Layer 9 of a small transformer language model trained on English Wikipedia (15 layers, counted from 0, width 128).
A neuron's activation on a vector x is SiLU(gate . x) times (in . x), where the dot is the dot product.

Input weights of the MLP neurons that the questions are about. A number n stands for (n - 500) times 0.00084.
n6 gate: 446,635,579,567,351,500,585,558,496,492,409,281,597,270,536,444,183,592,562,361,461,523,469,705,667,276,554,571,567,594,600,625,705,477,511,393,567,315,469,373,597,415,364,415,453,450,403,371,546,630,648,401,566,516,442,714,764,449,653,311,276,638,373,504,264,423,512,550,457,600,512,535,481,535,434,332,312,247,634,453,593,439,519,626,527,435,520,606,701,360,477,679,632,374,589,423,607,284,632,599,568,714,226,566,571,565,432,398,457,357,468,593,554,606,278,496,354,435,730,304,637,653,484,761,684,338,593,818
n28 gate: 504,535,332,594,607,738,482,655,373,584,455,258,567,357,491,477,473,772,328,389,540,517,673,448,400,513,487,346,757,464,301,598,599,382,461,596,370,566,615,495,509,421,617,438,505,359,420,486,637,369,799,500,633,358,425,333,553,446,859,522,553,561,428,419,683,469,841,385,642,553,469,616,264,416,173,557,330,420,583,384,385,316,687,532,339,790,361,563,416,269,434,514,470,784,747,354,308,662,434,413,385,704,368,597,784,504,697,366,671,533,799,500,407,590,287,338,390,513,338,448,428,831,367,166,495,738,278,657
n100 gate: 730,484,539,570,488,467,516,732,600,200,546,367,756,570,450,483,434,452,512,752,247,683,589,619,456,480,326,284,678,389,431,475,517,672,251,484,529,722,427,467,749,432,560,585,384,589,780,572,650,464,520,763,334,643,549,799,512,508,564,500,447,484,629,278,656,524,475,447,162,540,512,426,340,423,569,608,586,704,612,504,585,440,357,702,475,375,656,504,342,557,557,554,694,521,682,419,420,409,435,532,462,188,634,359,500,492,492,611,220,590,417,512,439,644,647,456,564,728,560,555,590,348,496,231,692,399,794,525
n132 gate: 654,744,643,442,467,326,362,525,669,537,646,358,602,463,550,328,418,464,654,476,734,616,406,352,592,408,374,258,375,459,358,656,346,725,488,528,686,277,422,500,697,487,612,504,604,337,296,568,484,363,241,424,472,285,410,571,598,404,637,583,594,528,304,467,628,709,500,244,300,460,577,582,508,536,618,560,686,426,645,339,435,532,500,558,446,204,422,376,537,586,749,408,460,645,366,500,399,558,590,672,508,500,350,638,856,407,559,456,856,659,612,328,431,389,287,500,290,496,290,468,451,574,549,385,538,573,615,834
n216 gate: 451,429,478,441,630,568,482,464,443,225,737,584,754,487,731,742,478,548,513,629,334,291,625,308,243,439,704,395,554,613,92,572,518,702,695,443,648,677,397,450,460,477,735,287,418,567,406,625,580,535,437,561,731,491,411,414,518,663,452,556,260,487,509,257,601,210,739,363,678,152,544,442,706,310,447,263,513,513,285,424,119,399,371,591,527,465,756,482,535,478,696,646,652,550,434,424,364,536,562,579,615,596,274,597,522,672,505,188,748,598,609,594,332,460,567,284,597,553,408,465,518,536,273,705,234,394,509,392
n218 gate: 548,469,372,673,535,584,246,478,716,531,608,674,320,496,397,383,668,565,308,579,487,466,504,448,363,629,596,845,652,105,544,412,576,621,419,310,354,400,245,536,227,408,654,434,446,360,575,582,487,509,650,414,242,577,26,496,623,433,877,709,548,638,652,762,466,452,646,435,548,309,675,562,517,644,286,379,451,509,552,438,426,691,425,357,385,596,580,665,517,465,421,653,573,558,391,347,776,438,518,392,164,482,273,635,538,104,324,560,598,357,482,628,439,358,566,413,300,552,470,470,717,655,500,368,450,474,584,491
n238 gate: 453,514,413,634,438,193,458,429,528,241,364,608,789,586,505,437,510,598,547,377,405,407,500,607,620,699,491,370,356,93,448,614,722,673,656,463,691,603,244,234,310,470,791,344,842,505,855,190,566,313,443,389,401,407,424,466,472,587,668,192,335,421,597,175,625,145,490,669,263,687,632,372,304,646,580,533,758,538,486,643,674,467,652,356,510,401,424,721,274,396,557,558,325,447,947,467,551,380,476,579,510,597,679,514,592,650,680,615,495,525,326,443,491,486,481,509,364,705,280,615,591,238,424,619,388,298,282,419
n279 gate: 569,657,463,259,508,710,492,416,534,485,480,454,346,570,652,520,515,413,542,550,573,447,485,519,594,654,370,382,516,675,573,666,516,629,526,477,605,477,577,578,762,154,290,833,672,665,477,628,489,325,535,477,347,448,546,449,562,551,337,661,469,337,669,725,413,455,617,420,619,352,424,558,368,325,554,700,395,662,409,353,500,519,731,660,306,256,616,410,561,742,504,575,593,278,576,592,303,434,580,583,389,312,305,347,619,553,575,665,687,504,422,392,489,174,500,432,458,466,481,519,581,283,584,365,472,420,331,399
n285 gate: 710,449,534,460,417,587,321,621,508,254,404,753,700,528,643,207,457,585,270,238,461,515,512,642,492,435,465,548,524,643,434,661,225,500,667,504,231,566,461,432,413,734,496,578,117,488,453,711,336,597,445,231,488,714,484,604,653,600,577,329,695,670,708,603,427,604,631,570,535,531,516,535,643,640,391,257,496,590,573,611,403,546,633,373,508,473,496,611,504,700,684,492,466,468,426,137,327,440,680,642,403,656,574,547,603,457,569,641,448,636,524,461,434,425,684,403,484,380,620,363,488,642,457,496,552,570,425,421
n298 gate: 254,370,653,414,486,509,357,594,717,299,822,678,549,355,742,399,165,380,455,410,617,518,742,412,746,469,710,390,272,509,384,468,665,522,613,399,418,380,284,505,337,505,544,701,386,491,424,500,464,314,428,544,509,398,446,454,473,601,265,404,621,535,495,618,610,664,582,554,720,425,549,184,597,518,639,491,423,590,447,595,603,598,410,600,491,366,550,340,607,540,751,753,334,441,487,755,58,322,348,469,449,399,576,665,483,117,491,649,477,661,578,707,335,772,514,478,282,571,496,701,468,455,788,698,384,433,613,908
n384 gate: 795,808,310,350,487,165,318,508,613,441,487,664,492,312,560,552,573,341,673,292,662,616,894,521,417,492,762,487,440,680,475,581,669,550,335,462,521,563,487,461,513,407,413,458,517,551,279,544,568,672,735,267,424,531,385,448,581,461,437,450,339,408,708,899,646,437,466,601,593,408,411,645,408,673,555,375,581,308,676,633,492,420,611,392,273,412,397,401,403,432,394,548,434,478,416,458,383,362,479,438,338,500,259,411,784,496,281,372,526,330,465,585,597,564,304,714,618,308,395,372,800,752,351,283,504,378,457,427
n471 gate: 325,496,608,665,353,405,402,573,521,602,382,445,427,202,387,320,513,466,606,410,707,471,457,374,525,634,257,168,487,227,619,457,352,399,288,407,522,385,423,517,440,801,596,491,517,491,509,384,517,576,694,353,176,297,624,421,483,600,703,496,462,534,364,781,525,606,665,419,624,276,636,164,432,360,884,567,599,466,601,755,351,475,504,413,652,559,509,361,372,620,342,666,675,535,611,415,631,556,556,479,513,535,317,755,434,436,478,379,604,739,295,345,449,647,298,381,504,627,631,155,608,448,680,745,469,411,668,478
n497 gate: 456,689,564,375,678,692,443,690,478,518,514,662,694,571,370,645,531,535,789,320,451,543,408,526,608,608,509,325,424,567,355,584,527,696,393,552,950,434,549,527,473,514,397,403,464,645,456,326,425,591,775,448,799,450,575,469,478,558,239,341,342,470,667,353,712,300,420,390,681,513,329,513,339,377,447,500,300,491,430,344,592,622,434,558,331,465,442,478,509,579,289,468,178,428,364,364,413,741,443,630,568,595,561,688,243,290,650,461,228,491,266,977,417,393,323,395,452,604,517,573,438,304,205,597,323,338,748,246
n499 gate: 655,646,332,452,600,391,384,353,398,638,456,646,673,644,513,376,491,632,539,582,626,288,353,504,525,365,354,641,452,434,530,139,306,462,315,475,417,569,621,676,265,636,542,642,403,621,535,680,616,427,382,331,474,817,595,743,548,703,555,244,285,555,743,430,657,334,150,496,470,628,457,231,313,530,388,636,386,765,231,574,663,633,621,324,439,183,565,364,577,677,526,363,496,136,758,750,794,307,427,555,540,549,418,693,466,483,362,521,465,555,566,556,418,461,595,675,483,543,509,399,644,408,548,587,531,337,431,487
n501 gate: 450,600,577,609,601,529,714,521,394,521,529,418,611,370,675,434,323,514,589,625,370,472,840,581,482,588,375,423,602,554,397,568,485,433,458,560,435,539,482,496,421,590,416,471,591,575,260,630,725,337,659,504,421,500,317,284,403,635,776,364,557,433,456,601,630,514,558,454,586,635,618,820,394,294,632,461,496,299,670,500,486,287,374,511,706,351,406,646,479,331,428,518,531,369,546,307,419,656,714,468,404,383,382,621,469,564,485,521,453,662,445,557,472,540,568,674,401,405,581,698,478,327,389,331,544,660,597,413
n6 in: 544,556,787,516,717,371,325,460,712,408,455,690,328,609,362,381,363,468,508,396,239,641,516,664,496,590,424,545,269,524,500,516,642,488,613,433,565,603,472,577,468,613,547,464,516,353,660,927,492,611,428,453,369,768,484,569,552,553,413,632,389,504,484,197,402,532,245,385,376,642,576,536,587,619,603,587,565,340,449,637,679,239,628,524,573,678,431,463,564,628,616,463,418,326,675,500,469,383,265,394,483,427,754,583,221,670,694,267,181,298,590,372,369,548,596,389,433,390,547,337,476,375,496,372,521,365,464,589
n28 in: 537,639,516,492,550,421,402,361,318,561,492,170,631,508,617,277,624,301,720,488,512,468,496,516,319,432,341,420,654,550,614,735,504,553,644,407,475,472,434,730,521,599,560,696,675,565,484,509,610,241,388,307,614,551,709,349,574,776,451,548,516,674,508,446,476,379,500,594,504,468,451,768,484,500,631,827,554,661,585,508,520,699,336,333,541,394,682,413,806,397,680,210,352,325,631,414,678,429,426,476,351,542,345,545,452,463,382,780,438,427,467,640,602,384,150,557,736,431,719,651,372,570,365,623,441,284,500,367
n100 in: 745,528,481,484,508,399,322,532,570,508,614,421,432,540,318,655,677,492,385,444,500,422,536,317,636,535,207,520,650,407,524,408,273,575,539,414,540,638,265,504,736,304,547,325,241,722,540,537,353,516,352,781,611,586,313,313,635,366,504,233,468,390,321,568,555,398,464,567,341,500,500,340,602,484,809,437,729,340,335,360,453,390,532,698,335,224,721,472,429,460,603,439,636,488,504,401,288,548,488,516,739,451,619,508,458,220,299,391,496,546,382,536,429,725,588,406,563,547,398,554,556,604,520,440,545,220,720,504
n132 in: 474,699,507,435,340,225,538,545,689,455,682,395,466,394,611,403,538,590,421,342,492,507,349,530,732,533,308,654,619,420,384,553,319,556,742,367,755,328,519,523,485,516,544,485,600,210,440,590,323,343,424,552,466,535,440,565,470,611,563,416,549,400,307,477,507,645,599,331,304,235,530,265,768,369,534,496,637,189,463,363,477,597,477,630,607,414,431,489,406,315,651,539,537,726,579,481,511,515,391,611,375,469,316,567,504,365,473,640,588,655,635,375,470,272,542,414,175,519,343,401,462,519,519,402,597,478,719,481
n216 in: 420,395,422,462,241,440,462,576,529,206,673,270,407,288,414,578,440,383,332,647,445,822,589,810,405,665,714,539,517,312,399,402,431,612,496,421,453,383,627,332,631,513,488,571,754,668,314,478,462,513,385,293,273,570,268,298,415,732,529,471,517,546,306,325,579,592,308,597,817,538,378,729,379,446,260,596,474,381,683,466,294,258,475,346,338,462,270,573,441,272,706,535,303,509,525,445,683,517,732,322,509,315,458,529,398,483,317,599,355,460,410,305,383,589,382,554,341,583,567,529,368,585,665,559,682,647,479,602
n218 in: 595,570,561,357,349,584,334,254,488,147,666,707,604,282,504,470,303,171,541,446,521,524,504,398,439,529,707,610,428,546,575,479,195,324,395,659,597,409,675,288,374,570,333,504,568,488,500,470,525,693,525,459,911,311,404,415,437,589,381,634,629,381,513,285,255,381,319,281,433,582,641,517,348,442,674,656,466,730,607,391,380,591,392,542,736,426,219,339,471,575,496,377,622,382,351,674,348,386,533,463,750,526,550,512,492,360,539,573,631,123,530,404,566,408,475,426,479,488,500,557,265,534,579,408,470,537,801,567
n238 in: 579,550,472,496,437,453,433,328,887,508,195,600,819,559,500,496,542,554,562,350,391,274,529,508,537,615,462,389,470,271,375,551,739,616,642,303,597,388,349,526,647,421,798,483,453,550,521,543,354,483,534,676,317,573,563,577,764,270,798,272,325,422,487,386,545,236,623,546,638,475,563,437,380,566,596,521,568,521,479,783,442,454,668,313,377,388,348,683,392,336,450,654,255,496,725,579,582,496,563,681,600,650,354,325,585,766,535,586,699,438,299,408,504,428,584,488,438,710,426,663,690,394,337,643,254,425,429,305
n279 in: 347,453,665,360,500,580,409,393,663,602,472,410,504,643,733,342,556,406,531,622,635,554,472,213,577,608,425,335,484,512,728,496,617,504,392,337,727,700,583,730,643,260,222,634,677,488,441,434,610,410,480,465,520,333,350,694,369,520,465,585,610,251,411,616,632,274,464,480,476,394,406,417,710,582,382,523,508,603,625,368,516,262,433,516,460,441,289,504,240,421,614,593,608,636,677,330,706,276,350,558,565,359,539,496,807,547,541,589,608,309,395,615,520,568,437,469,500,527,645,715,472,400,441,266,760,323,607,568
n285 in: 603,496,644,567,280,309,585,574,482,371,553,607,704,526,737,386,328,507,338,223,366,493,567,504,337,475,515,534,564,627,563,481,131,416,360,344,336,537,585,508,586,418,583,526,376,164,570,550,478,405,370,406,493,523,596,326,607,545,588,511,434,482,455,275,555,405,436,629,441,526,445,429,412,474,411,584,597,801,566,690,426,449,626,583,657,603,347,305,507,648,434,545,550,662,478,434,569,481,600,554,554,598,894,489,529,651,382,594,478,656,402,363,338,306,378,405,478,288,504,468,448,470,278,515,553,346,285,560
n298 in: 270,513,538,504,315,686,700,622,255,413,688,522,59,707,509,455,557,319,752,374,491,504,622,462,351,483,548,562,336,398,674,447,736,259,593,513,606,292,408,576,162,582,581,509,260,400,487,627,452,345,676,384,435,617,605,268,391,429,177,292,465,530,464,513,521,504,743,587,413,504,309,640,560,491,522,388,284,417,487,650,431,422,566,340,615,461,377,478,491,601,526,728,440,655,930,792,289,491,212,637,401,277,435,639,348,539,378,411,500,445,429,342,587,637,404,431,435,569,668,424,566,487,566,636,212,262,456,650
n384 in: 590,568,458,465,522,335,487,715,749,427,522,398,268,522,740,434,595,458,440,384,535,513,406,450,487,744,466,242,421,539,389,383,286,690,546,508,513,602,350,303,604,293,391,560,399,663,504,799,654,318,349,668,214,850,560,513,552,391,475,625,444,606,610,409,471,513,435,338,822,746,594,578,635,453,350,538,561,530,648,638,637,301,599,295,700,696,227,443,556,865,586,482,508,652,432,761,470,861,389,479,496,382,594,283,379,368,664,701,313,572,710,423,376,483,569,521,547,437,559,383,630,405,783,672,345,568,466,500
n471 in: 231,485,402,508,465,570,446,311,804,681,643,577,624,469,410,290,504,416,519,550,632,542,373,303,617,144,377,559,272,574,596,403,716,378,628,530,523,362,295,468,240,654,402,473,429,338,307,416,435,527,422,295,388,412,349,397,519,354,588,451,138,485,508,621,637,508,473,592,550,500,700,527,424,565,535,466,566,624,504,293,412,569,585,351,574,565,504,488,419,345,458,512,406,681,731,292,656,574,589,659,492,725,385,485,425,373,612,613,383,667,622,453,708,570,570,649,523,717,443,470,383,422,662,322,516,554,632,344
n497 in: 550,255,265,460,457,449,737,363,446,558,540,442,602,390,238,340,504,342,391,348,645,489,523,450,256,343,430,488,679,492,795,414,480,504,508,366,465,558,305,636,520,221,458,551,631,457,582,488,624,353,413,469,414,512,808,253,559,440,527,306,461,408,436,551,642,558,543,508,324,666,628,543,435,609,605,323,733,492,284,339,543,689,500,484,615,349,729,405,543,340,570,276,481,690,574,418,323,666,730,473,637,460,422,302,530,663,399,561,389,442,548,555,527,780,574,423,473,377,504,743,658,697,543,398,351,593,414,587
n499 in: 467,545,452,525,600,663,529,442,297,299,407,672,215,247,492,458,275,533,229,591,479,722,401,233,601,714,689,597,500,500,484,512,387,699,576,451,463,557,624,710,409,535,572,200,660,471,430,714,685,304,471,597,521,585,694,517,797,534,488,608,463,496,584,563,334,541,525,767,413,533,344,396,533,406,533,443,562,798,325,363,533,410,583,487,583,340,446,634,303,496,677,378,239,395,348,426,520,517,405,460,449,656,574,762,488,492,598,456,446,496,664,426,488,871,583,573,435,370,288,292,621,475,405,554,874,688,554,504
n501 in: 465,398,708,468,412,480,516,389,508,437,459,276,393,480,383,747,696,469,366,709,464,457,579,644,535,496,685,460,560,440,405,396,508,480,377,605,552,665,254,492,528,309,531,674,403,267,445,414,606,688,512,306,662,594,694,278,583,407,551,585,322,469,702,728,488,531,192,472,456,300,398,576,348,508,504,360,364,552,336,448,315,457,504,387,532,296,320,520,603,393,603,536,411,452,642,148,500,592,413,403,430,290,571,398,569,606,492,531,263,654,698,377,508,672,834,774,590,328,547,635,296,576,650,524,296,449,591,412

Each question shows a token from some text and the vector x that enters the MLP there. A number n stands for (n - 500) times 0.0068.

".\"": 631,564,482,540,536,541,580,529,499,470,504,568,535,463,325,490,563,543,429,691,524,655,504,590,457,568,459,413,352,470,299,371,581,481,500,441,489,670,292,321,492,716,405,569,840,548,548,604,401,584,642,534,583,595,734,358,622,464,533,306,383,392,428,597,665,515,530,529,578,415,575,468,604,480,582,629,381,506,270,408,523,481,593,723,588,501,476,498,720,423,440,635,566,522,464,395,651,430,463,559,494,417,441,539,408,426,292,480,569,413,506,412,383,569,291,710,404,526,362,479,389,582,637,496,568,571,534,340
The two highest activations, in order: n471, n501

"od": 681,314,631,442,569,351,479,305,471,455,719,643,283,476,323,554,418,576,533,712,390,352,478,529,368,481,417,407,410,693,318,529,655,583,447,449,476,612,587,392,534,406,299,526,451,219,538,557,437,486,440,401,482,592,614,366,490,435,615,460,445,439,465,545,570,616,485,492,367,379,663,454,509,602,364,556,329,553,559,634,471,448,604,635,420,638,469,200,601,422,328,538,661,300,609,596,571,476,299,444,596,709,407,467,459,508,437,448,362,367,489,514,483,587,458,574,605,455,499,545,370,589,654,430,461,444,483,564
The neuron with the highest activation: n6

" law": 319,548,561,429,518,448,581,495,455,543,507,544,532,523,516,455,604,522,459,518,458,518,520,570,457,445,436,560,305,521,259,615,636,422,379,422,604,375,428,206,609,447,207,440,632,576,468,596,476,497,247,635,570,539,636,429,661,563,453,440,481,418,373,589,734,492,521,589,303,502,551,391,573,385,497,430,407,520,347,681,489,591,672,503,597,532,304,429,621,367,428,583,671,517,351,410,665,667,395,644,452,495,474,503,536,540,380,561,375,321,534,555,509,493,485,785,411,416,401,516,489,520,531,316,688,539,576,486
Which three neurons fire most, strongest first? n501, n132, n28

" ro": 366,434,525,605,452,274,388,515,403,484,342,446,557,566,683,393,473,509,377,738,329,398,494,614,376,481,501,299,436,487,544,555,501,458,470,453,339,423,579,489,782,585,295,379,425,451,690,611,515,578,435,512,503,431,658,562,413,448,481,381,505,553,348,505,779,450,669,446,326,477,550,466,560,488,488,565,397,478,278,473,681,632,597,442,398,424,425,341,623,355,363,538,695,470,477,333,464,514,420,540,540,534,511,674,445,453,350,347,607,448,359,558,480,632,643,742,611,293,382,441,447,639,546,615,597,555,620,404
The most active neuron and its activation: n100, at about 0.64

" mon": 432,468,525,460,393,475,462,571,441,528,551,477,457,500,680,534,741,563,401,624,550,356,477,565,417,559,393,488,353,584,386,647,617,395,546,405,482,472,506,389,686,364,427,384,659,528,686,777,471,549,586,485,545,538,645,409,432,473,576,642,493,485,302,600,511,615,637,646,341,551,597,387,517,647,446,548,490,677,372,526,526,534,635,562,526,573,550,359,669,482,431,513,542,633,661,365,632,622,611,372,423,478,481,524,389,537,414,426,610,585,403,623,255,657,497,603,601,408,426,446,297,491,516,604,803,713,515,467
The neuron with the highest activation: n218

" ": 425,587,503,542,302,518,618,524,488,608,526,585,316,495,663,479,448,409,577,651,390,337,394,433,467,482,469,545,408,545,519,506,615,541,482,613,498,389,632,545,661,619,642,561,523,405,533,406,644,416,471,748,564,521,668,368,591,339,518,412,464,364,383,576,508,542,437,432,365,214,584,512,611,604,410,511,622,615,509,643,465,596,741,692,526,629,597,538,544,289,393,442,498,404,381,611,602,678,338,345,571,277,616,633,567,590,419,651,432,301,312,475,539,505,565,578,398,529,563,492,381,598,506,424,676,407,500,460
Which three neurons fire most, strongest first? n384, n216, n471

" St": 427,470,593,473,493,589,573,538,199,626,398,524,443,440,640,342,509,461,501,542,283,454,360,424,466,528,450,625,400,504,351,397,520,411,444,501,439,459,652,430,511,383,437,560,514,353,551,494,413,641,245,647,588,471,409,370,445,444,558,497,502,414,454,620,669,551,589,227,351,635,603,408,708,436,504,572,576,632,420,654,468,632,619,616,456,640,511,363,595,525,387,452,486,582,540,498,711,660,382,506,356,389,519,488,347,558,503,589,280,403,336,548,452,601,402,587,434,541,444,707,569,493,555,684,418,446,442,489
The most active neuron and its activation: n216, at about 0.28

"mer": 417,476,640,585,514,602,496,608,452,352,589,550,216,669,688,553,568,505,705,730,461,502,437,485,473,457,390,557,633,579,297,656,604,626,529,426,436,352,599,618,420,395,477,442,566,494,565,663,507,561,349,531,433,223,434,375,519,646,589,555,263,442,375,475,519,519,570,385,466,561,631,580,314,408,534,424,761,514,311,466,448,391,596,643,463,442,489,219,514,651,420,496,455,492,267,495,570,547,582,511,535,557,404,569,452,660,414,352,355,534,543,399,615,475,554,547,725,481,488,468,495,682,484,467,623,430,362,406
The neuron with the highest activation: n238

"h": 319,426,575,486,274,356,479,410,411,489,350,500,366,724,455,194,526,505,442,677,440,777,604,580,564,558,511,354,428,662,556,677,527,392,578,529,496,485,607,573,441,469,319,327,385,634,590,474,605,495,546,310,471,350,393,369,446,372,687,703,397,453,293,489,647,566,603,401,298,621,393,594,453,602,517,536,524,426,621,558,436,355,528,603,587,561,553,388,459,515,582,538,444,450,464,403,550,507,514,401,618,714,336,637,473,513,468,610,543,450,524,540,555,518,577,604,643,552,360,415,548,541,354,556,737,434,519,568
The neuron with the highest activation: n471

"er": 459,557,487,507,501,395,653,608,482,462,455,603,327,496,531,545,562,495,516,655,476,453,477,435,548,421,472,631,564,556,361,378,573,506,569,337,345,570,587,520,322,382,286,486,506,560,468,561,468,462,479,581,740,610,680,417,457,645,591,500,342,543,370,627,593,409,570,388,542,438,540,530,798,470,517,577,528,513,488,572,476,266,602,575,413,553,568,232,727,448,461,534,322,462,471,744,835,456,326,533,594,822,668,577,360,649,435,634,492,346,552,582,530,613,350,406,644,531,365,452,514,627,564,524,580,444,503,416
The neuron with the highest activation: n499

"ing": 341,495,387,484,544,417,569,376,513,340,509,715,581,480,484,434,516,685,536,260,448,468,455,575,451,437,569,537,452,597,233,475,397,380,407,426,407,331,622,256,527,421,375,521,469,487,589,510,466,448,352,419,544,559,727,517,717,578,502,509,382,485,424,602,538,470,594,435,367,341,529,514,716,563,424,614,480,537,551,669,552,424,729,647,549,451,445,543,711,315,557,437,409,580,510,475,602,568,560,570,438,347,391,297,502,475,580,584,592,339,507,486,568,493,483,615,452,557,336,759,429,690,610,629,489,425,376,563
The two highest activations, in order: n285, n238

"ul": 483,580,446,467,340,405,322,474,635,553,281,504,438,607,612,480,542,531,627,589,310,608,453,531,536,594,452,299,277,517,482,633,582,345,411,317,486,451,439,540,560,477,459,437,649,419,629,484,384,665,492,409,590,593,502,412,658,557,468,453,386,285,316,463,586,509,558,700,413,638,699,538,749,448,604,525,458,453,449,386,530,567,429,661,609,557,345,435,530,550,571,619,296,490,407,588,640,456,402,534,612,665,439,615,448,511,485,448,454,383,636,358,522,556,512,596,693,429,333,530,390,567,507,579,706,310,415,558
The neuron with the highest activation: n6

" to": 575,590,390,365,444,355,452,583,452,498,552,576,524,681,377,387,572,510,598,674,408,520,418,567,557,498,351,552,467,603,309,446,557,418,484,464,517,452,385,376,450,496,472,469,696,601,521,655,450,694,565,450,510,699,568,265,520,457,506,535,376,522,277,469,627,504,731,570,505,366,534,417,589,602,455,514,520,612,347,516,653,511,650,536,419,553,339,457,736,420,446,653,701,547,629,405,430,745,413,642,528,376,521,492,456,442,325,591,462,426,613,461,440,706,458,615,544,609,348,584,415,642,645,468,563,501,589,561
Which three neurons fire most, strongest first? n100, n298, n384

"g": 657,441,353,359,457,577,482,597,480,664,374,591,392,602,437,498,652,416,537,649,327,441,566,454,374,530,503,271,377,489,579,631,425,627,501,472,643,481,424,511,471,412,537,401,606,402,528,359,469,541,423,444,763,246,716,307,572,516,449,527,517,307,486,690,555,475,481,762,556,812,459,550,470,654,453,633,497,617,461,758,481,636,694,447,471,536,438,450,562,296,543,431,368,524,379,549,436,596,440,463,517,601,416,454,355,612,475,670,510,524,571,621,546,540,426,530,437,651,455,575,447,631,506,769,611,548,527,423
The two highest activations, in order: n497, n238

"p": 480,442,623,451,435,628,443,509,689,560,624,439,562,617,544,268,423,680,566,593,390,392,503,446,451,533,444,387,395,583,478,365,537,378,461,533,569,317,570,494,312,534,372,383,460,418,607,635,642,540,420,549,439,388,570,415,394,387,670,431,561,249,289,581,594,445,488,625,441,602,364,447,822,543,583,583,704,602,591,581,529,330,520,507,548,509,395,570,558,424,448,629,465,339,559,360,589,474,503,594,603,581,388,452,368,560,383,350,448,276,578,436,569,655,541,474,570,451,418,605,251,465,578,487,644,649,455,413
The most active neuron and its activation: n471, at about 0.6

" were": 564,425,500,391,430,664,427,502,435,419,635,431,479,497,360,454,668,505,550,599,447,477,481,559,566,443,501,418,433,531,226,548,682,500,392,508,468,455,378,465,452,584,387,494,832,575,532,613,428,686,608,535,504,695,569,364,623,546,483,404,359,451,341,566,721,540,669,524,519,370,460,379,629,590,503,587,457,571,456,491,605,555,685,590,657,476,461,381,836,573,397,648,527,484,643,369,392,610,392,526,545,434,458,503,357,504,390,428,462,460,527,429,457,620,383,588,458,538,372,563,499,626,651,380,635,551,529,431
The two highest activations, in order: n298, n471

" the": 547,551,429,469,501,543,402,500,383,439,567,554,519,684,460,464,510,443,540,618,451,470,434,531,463,378,519,422,389,547,111,455,567,610,477,365,543,627,395,417,547,603,596,527,751,527,534,530,444,635,513,461,568,567,608,496,656,419,456,423,352,474,307,477,556,472,619,491,475,401,554,453,579,687,522,615,383,558,393,421,517,565,803,636,507,500,354,479,724,508,449,592,535,531,603,457,578,582,450,598,541,512,469,608,376,599,373,463,547,377,510,488,422,588,382,649,481,466,400,620,400,522,539,511,467,602,597,285
The neuron with the highest activation: n238

"im": 592,436,508,437,469,526,416,513,526,456,535,658,435,462,489,346,548,538,394,454,516,500,574,699,538,446,481,545,286,592,336,712,568,522,391,403,553,467,658,262,558,349,519,442,386,367,541,469,497,517,302,475,528,398,523,458,483,472,400,578,243,401,573,458,518,518,652,729,444,616,729,537,260,536,447,467,631,694,615,561,398,591,476,555,493,587,442,332,475,597,449,544,217,531,412,577,522,577,464,444,775,436,332,639,580,292,465,489,656,425,497,375,448,601,473,685,373,452,528,553,399,473,490,607,573,576,448,293
Which three neurons fire most, strongest first? n238, n285, n384

"stit": 554,341,485,496,451,689,454,632,531,475,509,636,538,647,550,540,412,303,539,690,307,447,632,519,478,454,413,580,323,466,416,661,534,296,589,522,534,368,310,425,464,551,360,363,552,556,523,632,593,600,310,505,591,282,680,399,571,560,387,560,467,358,234,545,595,531,469,519,386,652,614,582,501,551,494,537,588,535,194,539,416,466,514,605,644,670,488,517,494,557,390,585,477,389,337,493,786,714,446,608,594,531,460,530,528,558,404,568,465,447,536,339,414,495,496,383,461,358,506,533,608,749,589,361,791,454,544,471
The most active neuron and its activation: n238, at about 0.25

"s": 502,531,456,411,515,446,475,450,514,360,632,639,537,475,516,248,487,519,446,590,445,449,539,492,515,233,415,411,305,493,271,652,476,423,439,418,586,206,415,490,462,586,410,329,621,567,528,560,517,590,517,472,559,614,659,426,563,505,564,569,569,481,296,610,704,625,517,569,541,429,516,510,701,612,485,733,467,436,580,523,590,453,655,493,453,534,410,348,780,408,386,447,310,579,525,342,404,515,321,536,468,384,422,514,494,593,520,585,501,368,544,441,501,400,483,432,518,585,334,676,425,709,693,497,441,523,480,568
The neuron with the highest activation: n132

" charac": 431,537,350,436,461,444,566,355,423,365,546,536,511,507,652,486,454,547,333,773,460,397,527,451,557,535,446,517,250,499,341,479,624,497,507,371,506,396,747,449,572,458,344,437,552,609,532,673,435,536,401,675,386,639,665,466,414,604,462,528,296,413,343,658,768,525,553,340,363,456,775,506,578,506,525,620,464,800,493,590,500,580,558,359,609,616,484,448,471,534,319,520,358,501,422,451,595,307,594,566,419,349,429,563,363,711,422,462,501,388,583,361,492,485,478,712,447,530,495,689,507,566,611,504,499,518,583,461
The neuron with the highest activation: n499

",": 605,565,463,493,481,437,586,453,510,426,277,688,508,688,491,392,476,546,577,698,549,404,452,583,416,526,403,612,350,495,328,579,685,401,389,559,594,614,411,588,430,542,443,327,834,273,681,490,570,645,548,677,447,701,629,340,524,494,523,445,472,364,433,565,556,425,529,499,405,390,617,469,583,519,371,624,469,496,457,478,477,427,545,549,527,502,441,516,648,207,387,544,660,489,477,590,709,454,374,604,488,173,518,520,444,506,495,764,338,454,482,419,464,504,268,577,468,489,483,600,499,507,501,515,798,595,529,429
The neuron with the highest activation: n238

"an": 489,346,436,653,320,549,464,493,513,507,505,653,443,631,530,395,709,454,412,420,388,421,444,505,435,396,417,463,516,657,544,630,418,416,481,411,340,533,674,608,473,350,378,314,506,488,613,448,471,489,348,457,550,270,739,388,593,511,517,319,388,470,558,495,571,529,577,677,432,488,498,685,340,491,460,389,167,445,525,437,566,393,610,672,363,634,420,455,661,427,516,500,382,536,387,678,486,430,623,544,552,268,453,521,343,536,479,472,398,321,327,477,579,442,613,729,594,663,412,663,449,470,421,595,376,316,409,515
The two highest activations, in order: n497, n132

" about": 401,667,386,366,462,305,441,406,453,381,461,628,529,568,501,403,441,596,525,614,570,560,517,577,444,463,425,431,504,545,189,603,598,437,449,461,379,470,506,474,321,609,587,621,654,561,654,641,581,521,530,519,697,591,615,488,570,422,550,494,555,405,348,530,589,410,691,366,275,382,581,400,611,702,472,595,492,565,527,403,679,532,606,593,557,414,406,483,715,367,452,492,422,454,601,358,505,602,295,554,443,505,463,506,427,457,331,506,540,352,491,419,457,623,379,650,590,545,412,533,506,694,636,522,342,460,493,591
The most active neuron and its activation: n28, at about 1.1